Layer 2 of a small transformer language model trained on English Wikipedia (8 layers, counted from 0, width 64). Numbers have three digits each and are written without spaces.
In attention head 0, each number of a token's query or key is one row of weights dot the token's vector x plus its bias. A token spreads its attention over itself and the tokens before it by the softmax of 0.125 times query dot key.
The model reads these tokens: "x" "2" "0" "0" " freestyle" " relay" "." "\n" "\n" "==" "1" "9" "4" "8" " London" " Olympics" "==" "\n" "R" "is" " won" " two" " gold" " medal" "s" " at" " the" " " "1" "9" "4" "8"

Query weights of the head. A number n stands for (n - 500) times 0.0024.
q0 (bias -0.059): 525478537509497431571518510459532495469415563440473506593527553472532469518469429522545482543439567460576468543493524489434502539522500445506537431525449486438503425499556574472528486590544479
q1 (bias -0.108): 447501465488272605319531517618516238441416623687769518523498236527739539336536321286399446732449709328661465646609501357767538550597287521745601470603263736558407369295615661475331652455427480
q2 (bias -0.036): 531515660552454536253498703470459333650450487722561517595436354537511565341442344528428590590351587491719412569504600385593344563608506378593599562597352596486521290467538447514239509598435399
q3 (bias -0.090): 464452581501487468488469559490495408438443553515493543474470455541501486493443502459485502572406549474634424517459577489496459532461510415542552499554439612397484418400498594508477566477585461
q4 (bias -0.041): 333560299481471577735672384506503452375430463284620650626639581558533527434473420436510400524511536601363612679581506432324391390459473390601514447364383542650317498550641685341542541524394512
q5 (bias -0.060): 448344483384522499358578440489495490623510481690472588534609308538451469291589540275274554624284516553638362698422467457581553660519436507573666475648514473528523429475577660635391557492490397
q6 (bias -0.064): 602508438515545559612440502444499439473397466422601466587510398570419569357361455576482330484434597567522670552454359515502629539508480369627438494583562518535421301539659587414518525478531597
q7 (bias 0.024): 509443463441552429428483517544527577559485469488391467497446577517276527572492497431603563477587473522419455607404605525483461502548548502545483493482610576542482651550481467453659336442555553
q8 (bias -0.032): 370520629599519447497596465601489345422462483460630634436527439420592513429514590511398450639582377491423560529491374364707603456582476492665521436547418529469364564451360461359417438475579446
q9 (bias -0.022): 718463599305522430285596503534545383588449560556504478450553377463453413454651349568380436531583458474509458515352488409669683472486645564537605361391453493556488616273488478582528502416547447
q10 (bias -0.152): 404409237490368457602482440350610541562486544541679600615652434629479498199421516314645495520287796597677505679640509341433336592582305263786451314573464633664594370437665607430348617611374455
q11 (bias 0.006): 478414428468504575493571396595477450548472408635574452559421409468452493373539473424423452518579409540447576605522433564623604445584447662531524405529453495647499491432597469474400439454382460
q12 (bias -0.000): 576469510528590450509497508506504510541413545493488451585576349472531485555459366522357351552323471628485640465461442504583552581447559553541596500552481516390567463476551555619354452444451544
q13 (bias 0.017): 438528584542550508531474585450466552556464401428555543472447580496423498582441617488496532511582451527460454450464478443475425445532551444522449509410547478564444540588391426445587461562487416
q14 (bias 0.090): 388417576599577502554483462662403623651542469483453443512289468312412489591543612310344432530522513518629279319441586549717495512398365547407592396511456396394563644499478550624519530718643398
q15 (bias -0.111): 527554564561447409507520606444437467473665401318520618654547556743443556432368561539479591408468506469533514469470479471382530407398636239600477501381637482523282428521522555403473494463594585
q16 (bias -0.109): 448416388365425545549470452427540451316416510324599701526579581628489655445396406480501578521439441442565637734530668485408441543472439383477542570548551685446340389445558536477555587365320622
q17 (bias 0.001): 564456506487712411471470476619463594497494634540447451356290545457510558625565609528581465377581475551479429452452428467615519548361523450468536467523550549306600559470414424432520454585575607
q18 (bias 0.032): 386549657540471494563303496496398529444493460478359514488489582449491541689362590688512496543625468392392382348518578719443424444498624536365481637544538531617446559543404457514664369360473569
q19 (bias -0.030): 546516560554449521566505433502482479436475496559481506624540522549553460420484433563520499535588526429528568500568463526448560474557448511443476443545457486538500409509603562436482432540508514
q20 (bias -0.071): 555474415433426447513525424531583436461488529588564460605514461551516492263548479501518529531508555489485579576539453470551549452514391442466496382532487533539569451459586563510473528441491560
q21 (bias 0.077): 458548462496541405628594397457417679420501423255517374471475658536410562721500585591585420339626416468398613487496437486356341407519650442478540591384599585440567417627423503416602506621388623
q22 (bias -0.021): 466461474491523483476529494479489478497498555428487503593619475470588487504433429506521487564369535528518532507505573566502485546500567512539575472523462466426478447475594603490383476560439536
q23 (bias 0.033): 427596439598483437730539400460476671455561455442574595645582526497478617459455393608512389387449595435376585459552362567452473489478481587494260405454543560564328573705539588336389616365478656
q24 (bias 0.102): 423547631682725454765322480446406814627321409474350372434349478549280535779517470713451338383572458625471637309553418539422426514484506565277318664420574554556737467752424385543477510553461464
q25 (bias -0.120): 286541475444371570515655466372345427269392562443621663661638488654417563314360353414457545716451547336642558827659484531386586541677549499822507382400454543475363424667550617360413510407547431
q26 (bias 0.046): 485545492525558468646547593373462754535429487264373627418562625526581523800433653446565348274539533547333353351422383413365455485506656416572571646368559407412551509662329514535752311631569497
q27 (bias -0.087): 579592451462424609433625404533492413450462546684633539420458331498563511398602472426349433532417483493726465647562446478560570556521491528630631485524409583485455368319582543595436631383424446
q28 (bias -0.091): 502542520531462520359556515480505475474470554589614548467551470535484476334478457461437594618488530460601457639534559377569464530549511375640490465472484612509414465473464548519415509452477550
q29 (bias -0.001): 570469415681628520561517468450537636454477651415412449431376655494496591579427546409574522416545533301496442567577424518576471630446618490444419498513516637385414504444306566439412540576426534
q30 (bias -0.119): 466521592450532472389682529519485419394375479465648641487590447566542495481467519419331390552305521531681484627461574476499432541493525321625629496444398754413422403446413695587559605531595358
q31 (bias -0.045): 507465504495492555607545372474414506483496516472513520605630457618503528334453458568510441491449564490449660425574408558351536480421532461504537528532535510534353442455623636440452475370483644
q32 (bias 0.110): 467452555553695523611619518525451634311506463532395546552445615480471546598475529614529350378608421485410377483487560666435510490554653615324432487561384613582601469431242274499552440542532434
q33 (bias 0.048): 542557503629618411496246451454378682593304468448419500469488603393302605749318413465537419501621393617399612487478431555519371651442511419397385537492630585571422553632488603503656335485536526
q34 (bias -0.033): 709493454457538442495478559557578505452495507310473408423512555600467564551519442543534443432532531454407678574487403431372497430514561490538400526366486575419445520561534655543510581465591613
q35 (bias -0.028): 460506592582535648605589520436491664439542558417431538459792687412492570385462387604473555516487564315447478457498461611392463538385483506358451454409428476446365351558502600454673525464546495
q36 (bias 0.105): 550369535614522512395538429589431490479472576581396304541483443360701331672615338377486368448674357516447455371585558542630628460548451705392541614632388273474474368438424520585423437576601503
q37 (bias 0.054): 482523511591650512569430496487484598521483455447360469426434647397440492662428499691570486368551382527400542473557326514387490526563554602402367612544504472492581569687402371460592467634403401
q38 (bias 0.119): 504568530487723586503460455563231713456596575280419447527390663445450480594453564767656355329719426372477320348641524682234493526377501599403338612438543447359426711656319410335638467657512537
q39 (bias 0.075): 424468471515512466472347539517484509518447442531511531389395481480435560622501601433458490511592477511430450510461508454648446548496469543514378523505544618589535599549387395527468545424565528
q40 (bias -0.051): 574492379537486487381566435490520449503560450451507528481569460616409572553484350422484491325397498501567514513519538439369477601400445526554542458626498536552464472351586613506570705382676547
q41 (bias -0.093): 475656381471443493485485529429512413484483495353576531616594475714512554466345517505426592616397536535533604852580664442410363559541633331594536460361527513411527581621543721389276512369412549
q42 (bias 0.154): 567416566457772395388358617579427769557491422304245496249403717371576532968550648668659439224733386557403458141501481511560460529455497507272371635429671275378529826719248291579689357710525480
q43 (bias 0.060): 442457616632748551720284599570381512618546324413332623504433746428467493779365777814514479314705391671278353244477430569284351399349681470263387637498522337673528676649303441455644482633547464
q44 (bias 0.097): 487527422596567468397514685623618486431643456529524349627351406455642518527468531387575432541428498600502520430497632535683422520636405560572500382634423572411707608450439276507347394551481421
q45 (bias -0.080): 482525556457558474531438350423456490560430396333464552370514558625331544477334600731675517337424404502524763557537411525278394517626675387470393585530701559475355592590517729290617405451637508
q46 (bias 0.131): 488562631493706615630484695442462769521558485417391530443361662392584414744437569564533463337617426579384389236468566653384451382447498566369339536326548402525473756705236333607683457521474481
q47 (bias 0.021): 421533598560691564616476495547536598569548431584487439324354512362479398445522569631476450399487415632556515409539415534495477409527455482387411553491473482558534491594415438555502604597410323
q48 (bias 0.083): 484599505601673389533347528599436562388485446419345547381419662432563443769374595816595373433531567569361527185459397532446514448504625633431311516476533484436582638702532375607659494569525500
q49 (bias -0.027): 387563511581384553568364533473588414440497411600540519426469560370510537548484690404520571594617494411483395520494508623611417487547447518508375499540451578643443481525444495446548536419547416
q50 (bias -0.105): 474588477524476387537455414396501516374382596485431589526573503610431585385438547639651441626453542463634648420641417486414328499597470336509529499618504704402497411461547612511673357433483433
q51 (bias -0.026): 589434496519484666317609702500420423449542414582437574506495431736598545427501431347431516529594548478525413532506528383420563485537504550560566512469342476551467375365566394646407484476541459
q52 (bias 0.111): 513388579476613343341423622568456605655565526372410376413469514431564540728508588529523476387567432516382401325435564514651527576451622588370604542512580347416633682481306414605484445601593573
q53 (bias 0.124): 522449429477623532587502388573458596574526456480430476513395533415390515593520435605675441362527438612357620373595380590435565393544574632461488565551557385555438634606587409433531354543445516
q54 (bias -0.012): 483476522519506515548484490482509517528432477490562477514538503449489476501460524463434489571496478514518512531505491524554478529509536483546527432467476505533484478497514561514448471506489517
q55 (bias 0.000): 487414472428452578542432463499508411565630492628496437623545377481580456396506523451518530504386489570523512464558499631472519450482478514511613555643495397561568373462659539535362515472494502
q56 (bias 0.080): 596553516547634563405542641548463607638536488573395376519498592423406401539522497588498510339625290533502425421520465576420454535414588574425399563376664437501544606660254475495647362431507381
q57 (bias 0.060): 508445529468496505511458477515485462499566542544467442604524480461619451451443499565582527503490521474464480404523549646493550418490556541471530494534500428505528447484576560475428459511497550
q58 (bias -0.076): 544402505451537587379447513575489392434478583625386569514447414636535475544555411320405513593489471525616459666457550532528528646434281519466555541669411586427550425376584570452548471549502451
q59 (bias -0.037): 488558534485456464403476568430488451442545548439454566490603561563516473500451540534552625570431545420538383456477597462407414523466588367544502561476566510449435499529438538518546521460577540
q60 (bias -0.008): 553454593543482632580452406486471531489583472584353438548425454549455529539563573525508490514473542376473496370525504589374453481464496552446506696593432636556567482480495331520425387563491503
q61 (bias -0.025): 547526390455542510549678527524544573360533581356469475608565610622571500379500349472558505456525575440512529728514568485380448483469412377505470342358421547408486432536565671345504487577430578
q62 (bias -0.112): 540494529550618579680511579526404560352567614315464469485469677538426499507400602687578565441384367505545614433453339502238315491477714351559538508485694579349449361547359672404667552470593563
q63 (bias 0.064): 522349602370676449296355544499516571547462446379591475425376587389746571643291627647534420448493483360438496452518511556602521549677550653436408446581674460545532629613194410531460491558267501

Key weights of the head. A number n stands for (n - 500) times 0.0015.
k0 (bias 0.101): 504536547492403606340325472612458507511502490527606567380451323667450525456504523385378508545547647449545461613495454467507506466486495496635566507501449512527470552541497519525491627407598458
k1 (bias -0.439): 554297544464494608351536693508473566607507421736611402590445292445653462523723730253389603521467427740595472427419576422790653504458384470413737193512408334425801541399442322510313435585687209
k2 (bias -0.426): 457310483556387438485522540544612445249572467515591659404441459566610458621761674194469474515438566562365615559505446313659622537414307555457669421553370446442540671324520486622635837409819458
k3 (bias -0.399): 498528420387352513477396505504519426476563409440512653476586496715411483438558536454437600639477669525577486598444517409463417505457428325527516538500517553440458490547568552500398684489661502
k4 (bias 0.083): 640440578671361533149596723556409849576306669751702430513263289552444722468478467562590500437391652492573404483555546436559549604511485627628605451517310710341469370335600265454506370366187456
k5 (bias -0.404): 436413567494347576452577409601555387685463641451625457526350318534443461463569546483554354558495439510469429337499538492642474511530291512417648438358513374591530558457526557518441429552628406
k6 (bias 0.040): 451534587278221559374474439450507638380511421671691517388579309488562516442381485463550567606391576457641507427625665384618406319627574477550719438620388473520352545468523619434605543559525441
k7 (bias 0.404): 406513545584508562631584447450347612394606647364437600716388721478482596558576278575506534377385645444532403325513528594320322492368477318576341670611422624552332310471556535527524602508475484
k8 (bias -0.418): 721426289475439565489466549589707887678598277462536384620506460478551335511409747440384400631408538507503364290525629539573583373544357666546604624385462487451589594400315484504341376544466478
k9 (bias -0.359): 534474475629360597703346284598618463583338342580586426653463502283701550405543680375509454516735561430473520374660491562578587554568247412449426484612532217696690373821466427595281394573501414
k10 (bias -0.423): 581526853434342505160566772476330344427338683575533456586418209623490541457628231412291502698577415309616577430406596441571678684400494616486844608485324489295528523165553475655587499385545324
k11 (bias -0.319): 510468453522571500277557532547526636726292591533587362598419461134720574705539548605551434336553363658324414233573514470760603566549346675349619311517447203602677696498507421509544325583417359
k12 (bias -0.131): 334487546452317569519486471626529461503457354547769569472477440466557352405314789639450467596664440482405316544682551418620642404495423657467466316524454351694653559538480616418479478525568492
k13 (bias 0.407): 532582315569487397579532454508585650369517580389394542597443545572567578532619421461599474453334650408549528430484596484436401495451547493482467694457497635406464470429411459455617603506505437
k14 (bias 0.009): 419508690335544608425413567486428343628427498366230643684423686564508478781528698630520387441428451480359453428302412476445343574366569534287388718340795650546690836677377356350754502678499227
k15 (bias -0.036): 482462444386418415535433336395665363374446548670376640464587507565522476464475498508641489649369601278609531356620524475373266526607521460481538686625431647474505309427419388794558571444516601
k16 (bias -0.287): 532460473666476482491592683435459477542577578548670493500516445621486456229502439521532653594337802613558517512459474380406343500514491607555581342661360466453516316393780595527366545478412531
k17 (bias 0.369): 401611519525519653542332591282446376677699281417360538570555810410458262479470386625431600745460542472359433468405657532349530464462369578447377643392557525629539543681406515477475582584463407
k18 (bias 0.420): 573415246378547361679631409449418731429542516196467642562602542567368576501522413652488578329480496523468605462318461571394448399498658376541428418503730466410398476695529543536430609522539574
k19 (bias -0.031): 553431476399501485254394365617468602639453535606595518320570378411537576505489543377461583440561449537531498558523430501603522505591520551593703382565508315532449624497497531654548441409501530
k20 (bias -0.445): 445494755460419514355517487461372441624425544605505427390524382356621549594496505433419511517643386514510481430486451498613498581588492584525689489541505312459574596392453461576450441613389473
k21 (bias 0.379): 539655435612572482517488530371519466485482496446593674595412500473505729527303296585478537429311548494429567641509455414323490481601459581641250455461553638577407424580532539357527561442395525
k22 (bias -0.212): 533503575428484538353449528575511511480370464530761513488333410591353517393501633586426460461563425480444435512606307490521594524368470481493505324527522445565563489535493484456471562404499515
k23 (bias 0.377): 473535510406610531281535471553416605628356567588587610371527376574594449603207658556626382601582420556563532552533485530378474447518520514489611490349189457428551436430533491560670527508351507
k24 (bias 0.401): 233626301590355425671574588581433443388630428331500533505708533498645422564178440569511465416557457494323496744399666379392530349622503565657405467299440575481282665629554635431755444383570531
k25 (bias -0.394): 777394257375360544218644475613517745571571715701627503615401380572526602437485424320504484400345612598774297420406462526643477433285246380433728329606185827359533386051648494681615503407594436
k26 (bias 0.430): 510526485595361593534436537398504585534756492473492617510434582688204606277348424554521540598145552256712537690529624617347388453313566481515182690591492697632303415411396558434635638529555621
k27 (bias -0.419): 501367408577461515399530607547601354658378334632428401537501380368663457507600551378497510559584433730535507449442623397709765553558326647326543348506468371627715588516637584447283395623692401
k28 (bias -0.452): 483383438542434420599582513559568561440571419555438554646408512445595525486636463306487463509469514623622554407446570491412541527352413463474610563565473470404569391308507558527465599555607459
k29 (bias 0.149): 413639417373714636608402574453513457426687382314305549567643665620486497498568468558555499705554638638531776544274511529328491445374385539568441511355314595528453465555508416486583569464601361
k30 (bias -0.417): 399482302523133555551393602541471407500555428572455654592422405611406599417598606205593586669289782531559433572451415243620499564507370377508498498624445745495538466335689565443361741520564455
k31 (bias -0.034): 605441524326357487378504418395524618573407572746713619418595381383514512272347439642513642574516332484542448603586478562552439598489543482533676330621514348572424407483659450593462310383365608
k32 (bias 0.463): 542542226499501484471302609487502626602523450330481549463483574417401645748469375482523493566593695472352590492416322385555490533546394625534419493470357374474310667754707488610527645497530524
k33 (bias 0.419): 102457426468457597553634604711355446241555572272555747609515641578561456336460595505609628461476657464492510453474508531362494468445498353731350521410472556548311583567449753187705677391555340
k34 (bias 0.165): 376725560551399614561393394474511375501684397533505576509613603589601546513327572512578670505337599497585505663640529519348349534587515285654523446610322638522491246393459363351515597442288516
k35 (bias 0.340): 671488550416478451499344409476442606495547453481449618427441307676273543442492449425769435502403516642764611640462476449353334594520430376624570511622604529260430492717650517406627552450439572
k36 (bias 0.039): 538494398487836638348421453592660533591532300667618484532483409284368692513391650597369385269654566561227530409523214560653557548485519548553326324464629295754629722687439314321581357664745458
k37 (bias 0.422): 388568298573615516671499431578450689465636409168427483409488560531388363604343438533562417424634538571333664573449580496512525220686494706596409445247461647580404583649471578433594443391388559
k38 (bias 0.426): 512560256482717583743480464384542582656531468481262644430441936501232393552285250432552570511445511519532678766251483514445391386450563338588520457551477766653387497716850446581538470384512516
k39 (bias 0.388): 431589395522541467673670659469464437423666486283346504611580663512586431632506555597592525563431577525501495318373658576392435387507510394386441704366478555335493531416435474413633565602484291
k40 (bias -0.383): 395522699534452643412525591494520283334454492675466574407506372566428385444352397432529585613587646590643495492609544450472401543699399491498358543401372529524476461619709496416404348454514305
k41 (bias -0.318): 585486631575419432406734458613499469200584640634672508428422548585520651442594623594551424504411677478603415385423538439483613469419366444545662439531289785308418246034541422590506525268470503
k42 (bias 0.444): 448708350668777506917387529337428388309776291173310375594507874487265392479193441781724485405542596252133727505551496790276403345586805601496229703445604702693538518747433308422604524520215516
k43 (bias 0.417): 538613294494419355699526341370539734344525404114343655267580759480251546624409410812703576541561713330232786478413594544420312447692655536500369745229669638368327601825505224471718592421211570
k44 (bias -0.136): 416461699419738472422436711554466534416452462372466376470381776553510416921511664537368361534666430343388433362615401436652631402508588753374518524454397545472529730362324481548493498578560409
k45 (bias 0.085): 412675332471350536717570315414467614301749573362535570522826587556426525202456520408491674621280586517550629603428313499483450547507597227638532495605505658636064330389705720515474458255439753
k46 (bias 0.445): 392544289462595344690452359507428749412547589398233398417548820500350517477425326604730409431614518415407640642527461526409372457377802472346461653461516562395504426498535416389587498649414657
k47 (bias 0.246): 352585403551455389656472556542532587513439394331290325474635554500520436621460462460587274503673522528267686528462495320532612548679524634492575566329623575449451694575427570394531345527520700
k48 (bias 0.435): 413678382505455456635400588543401533501468242180378551326591677624393477685295574580566650502657449368507528635637579689368430306615742397325325520422626793664391599588295507480622600450320561
k49 (bias -0.010): 623546368315639381407661553505417630408454547233328487505530438680459574684696461527602465377388582605638612317341556507411510401604589374525496672356512575172432563467403565338520626617453424
k50 (bias -0.278): 393389387435256441512513526390260425509522437222517612529669484750419544335426446285248799578505378421596541696374418476592587550493512572745628436655506584606339482353613718561290598398487555
k51 (bias -0.394): 515315450575529424360340624517709391515562484639487469352424665428538586607561559489661661460432487480575528496721544560671346604485379516313574450657405415550518600410475246628633491512555364
k52 (bias 0.379): 432600580509712617844397500416636288445615366307472540607443767455391375465352702768451384552522428308258595453517322640415407483447456440417241559447798410648580614784295386489550513589547441
k53 (bias 0.462): 452548413575578523483609514505393765519434615459590338556518613260588364570333418701474457303616332470201462461548382632628577412437569698473365378426404467719484514616519422497554251443304635
k54 (bias 0.276): 492607504483440480414535494573555541513432529469563539576414426455576554495539554560542457472450525532531470418529518473515573540463465540448563501513572403423595609484461549384596533531471378
k55 (bias -0.357): 579477628353488402326638437426512450586330689632697478370573406456408453508541463669418448470578285467390487475531369453692639588593531591417607313496632332488569602516514517515491361515565642
k56 (bias 0.451): 370528366553571423810566185373462484406478442429253503493416715330356651533500457486666381402643594557460587335534504487558420597444373416485353475624501556629484487532657461469546423490601633
k57 (bias 0.436): 612541559306505461367496384466484594582358587588659516402560505452373564454545468584420510474601346478467558560539299555557553590456547436472562358551658338500512564586455495571514546484506638
k58 (bias -0.383): 272380503541521642400436482536401400606698523459538416449496546573226364409621477431581664545453636580430328456429649371553434409589484522629595376439399512567495455657617555517366480450615382
k59 (bias -0.067): 548438419473433428723557429461537443322564500471436604456507544734323516362556368343447557573448589428688591644460456642290417509409561316544441614566556736425320259377544538584399676408582609
k60 (bias -0.213): 486466396396504374663549479418423563559612664431459592440674528430466417620536292526506603462481335435463523697347533439553525360564637598603507377429455465427299548615638513544505466309555556
k61 (bias -0.024): 447489736584565585239250482497376489590526562662515427399279520517329658533492405447610489511477609519527478545555471382410447611498405525653662450610312579407493350429549333579517573391376489
k62 (bias 0.234): 539678413337220568693420165254585530366594454352479756432750612708463572281498266418459705862414683485653485718577459396379315722513404256564538480555595822427130257489677503403451539306505664
k63 (bias 0.428): 569863514475594482831401518536538583298678588159489251499440556474495463503582449582608542578642532417374623312477440569494462447429657555279592362354619218437667434435342434426541689442623342

The vector x that enters this layer's attention at each token. A number n stands for (n - 500) times 0.0061.
0 "x": 428671294589701420738562401461405974558382428313628303526480596169609576741169338828515256222756352568167663498657395733513609343544676795495366293378409335708540496720564365472658350523098636
1 "2": 468596275608722437695567390445367935516467425309582371539493611160589579739280326807541293226788341568100685449661351740556617321615683806431350325372442316774514537687537276502633326550098637
2 "0": 466596278593718441697566381452375933518479437303586357532490613169595585737281323813526290224784335578093682445654352736555618329628689811424351322376442332774502529698543275500635324552100628
3 "0": 466595279592718441697565379451376933517479436304585358532490613170593584737280323813528291224784334579092682442652352735555616329629691812424348324376445333776501530697542274500635325551099629
4 " freestyle": 476596267609728432689552375423372952519479405293609352551487607142598557735285353820519315220783345542104679430645360718560604346639707803427358361370449336781512534684550287485650312539108626
5 " relay": 471586285608723442674536366420372946516487417292590332546491614148592567743299361830511307209770352552102677451638354743562620333653706784428350353366462331780513525687550282481649323555100636
6 ".": 480576274614711442691558395444351944515492428300578365529496621173586552739273324821560278206799354572125699457633350763555586346588694802420356314381438328775504519704538272501635337544103641
7 "\n": 474593284611727442690564394452352945498487426287572368518492621163593585754259323806525292208794340564103681476656359741537615329608693796420377306373439337769501514701535285485645340560123642
8 "\n": 475591285612728440689563393453352944497489425287570368518493621166592583754259323806524293207793338564101681475656359741537614328610696795420377308375441337770499515702535281485646341561124642
9 "==": 460583263623733415690548407436373968513475404306600395546480631168576566758263343800551293216776349576112667451655370746550591344607685785430351342342434348772506536682546263487641326568097636
10 "1": 467588280616718438702566375452367929517480417309572370530492610175588571731273317816548305209773332575087686441655347737559610318621688813421356346372458340780502545702533261510633330549107639
11 "9": 465589278597716436704555384448389940515488421317563365534485614183592568728283321824527298213776330578078691434659347735564605325619693818433350342389455337777492548702533265496635334546099625
12 "4": 472587277607715436695566375449375933523493421303575367540488608168590555743288320822533307222783342573090693438664347730552595315610693818428340340388466339780500546699534259505636330542102629
13 "8": 470582279603716436698552377458387936512488417314570365537500618179586562735284319826524303210779337576093692434658344737563598318613696820433341340385466337778499550698538256492635331542100627
14 " London": 480607291608723424676536375440385953528474382297561362530498593168613553715293334814529297213766336564095702443660368731571606325616721799443318347389459334783510532693540263481680322546118632
15 " Olympics": 453592289609722447671533394406396970528493413274584323531496600173596543730297367814553313196746345550105693449633342729589615333636697801429328413384456325801522511707529262475638323536101642
16 "==": 459579260626736410691544408434376968512480403305598399545481632176571565760263347800556295215773351578114668447652372750549583346606685784429344346341434352772505536684545256488641326567096641
17 "\n": 478587284615731441691561391453352941496498424284562370513494623174585581756259325809526296205793336566096684473653360743534608324610698796418375312379444340768495515705532273487646343562127646
18 "R": 467588276617735437664546376442365933501470418302584347525501631179571547730291311800499327207784344578092680430647355751556602301630708799439338352399500343786525552705558261474659319553110631
19 "is": 479570280595710461683546372429361967503496423306558360549476621185590546732255323815521297236776346584067684425636336750578596339624703795418365328394493359788495542718522265476656346562122616
20 " won": 472593280621714435701511378438376934533473416287613368548486629166581564762289323813550342216774345531106677414613367736546602295615702785429347329377461334784535527705516280529660322561090649
21 " two": 485575273626713397707545393430373940531493419277594391524478622167579550758275352827513341220782349553093683445670365745558587324597698808418344362368459337759516545700547253510639299536110627
22 " gold": 485575294616736413693529343405390942531500399268599345543485607166584557729295343840504315227774352558089664436616367719579619316638714785441351389407460354776540542713539261486672291526105619
23 " medal": 494614278606746405696532383414377945490495420302612330543504606175556560755289375808553322217752331556101685429611366727560631311633695784435332390388458323799500552711530243492625334553088628
24 "s": 472574293614711452681541389438394945519495428281560386534474621165566552726280344834526306220780343594050691429619347722565586336638695817404370359389488342779499530705529256480650327560103647
25 " at": 483569281623706426710504380433351946506494426316583382522473647192595563714251330822540331190780341563090701409619346733552609310612723808420360327373491344778520541708504261519648332568136635
26 " the": 486585283589719414716520399424365936519509411281563407518472634186573576731270353812536326233782333588075680415651337729552599323625707843420341334383456352737525547697521266505652308566107655
27 " ": 471570277630721421691531380436374933514500429291568391551483603184562553740257354829536356201807328589098698418612324747543587327658708799407337367387442347762509567704518250506634328550113648
28 "1": 468583281618717428696561382451367908526495410313558389528489615198572569734273333831560326204771321580071696429644343724564600312627684825401334368375483342780511561716515238518631326549101636
29 "9": 463585277592714426698546393447393921522508415322547385534481621210576565733288339841533316211779318586056702420646341719567592323629691830412327363395478336775499565717515243496636331549091622
30 "4": 474583277602712425685559383446376911533512414306563386543484612189574549753291342836541328220787333580072705425653342713552580308616690829406312361393495339781510565713517236508636326544097623
31 "8": 472575278600713423689542386460390916520504409318557387536501627205569557745288340841530323205785326583076704422645341721565584314620694832411316360386492338775510568712522230492634327547094621

Token 25 " at".
Which token does it look at most? 25 " at"

Token 8 "\n".
Which token does it look at most, and with what share of its attention? 8 "\n", with about 30%

Token 21 " two".
Which token does it look at most? 17 "\n"

Token 7 "\n".
Which token does it look at most? 7 "\n"

Token 18 "R".
Which two tokens does it look at most, in order? 17 "\n", 16 "=="

Token 6 ".".
Which two tokens does it look at most, in order? 6 ".", 0 "x"

Token 4 " freestyle".
Which token does it look at most, and with what share of its attention? 0 "x", with about 50%

Token 5 " relay".
Which token does it look at most? 0 "x"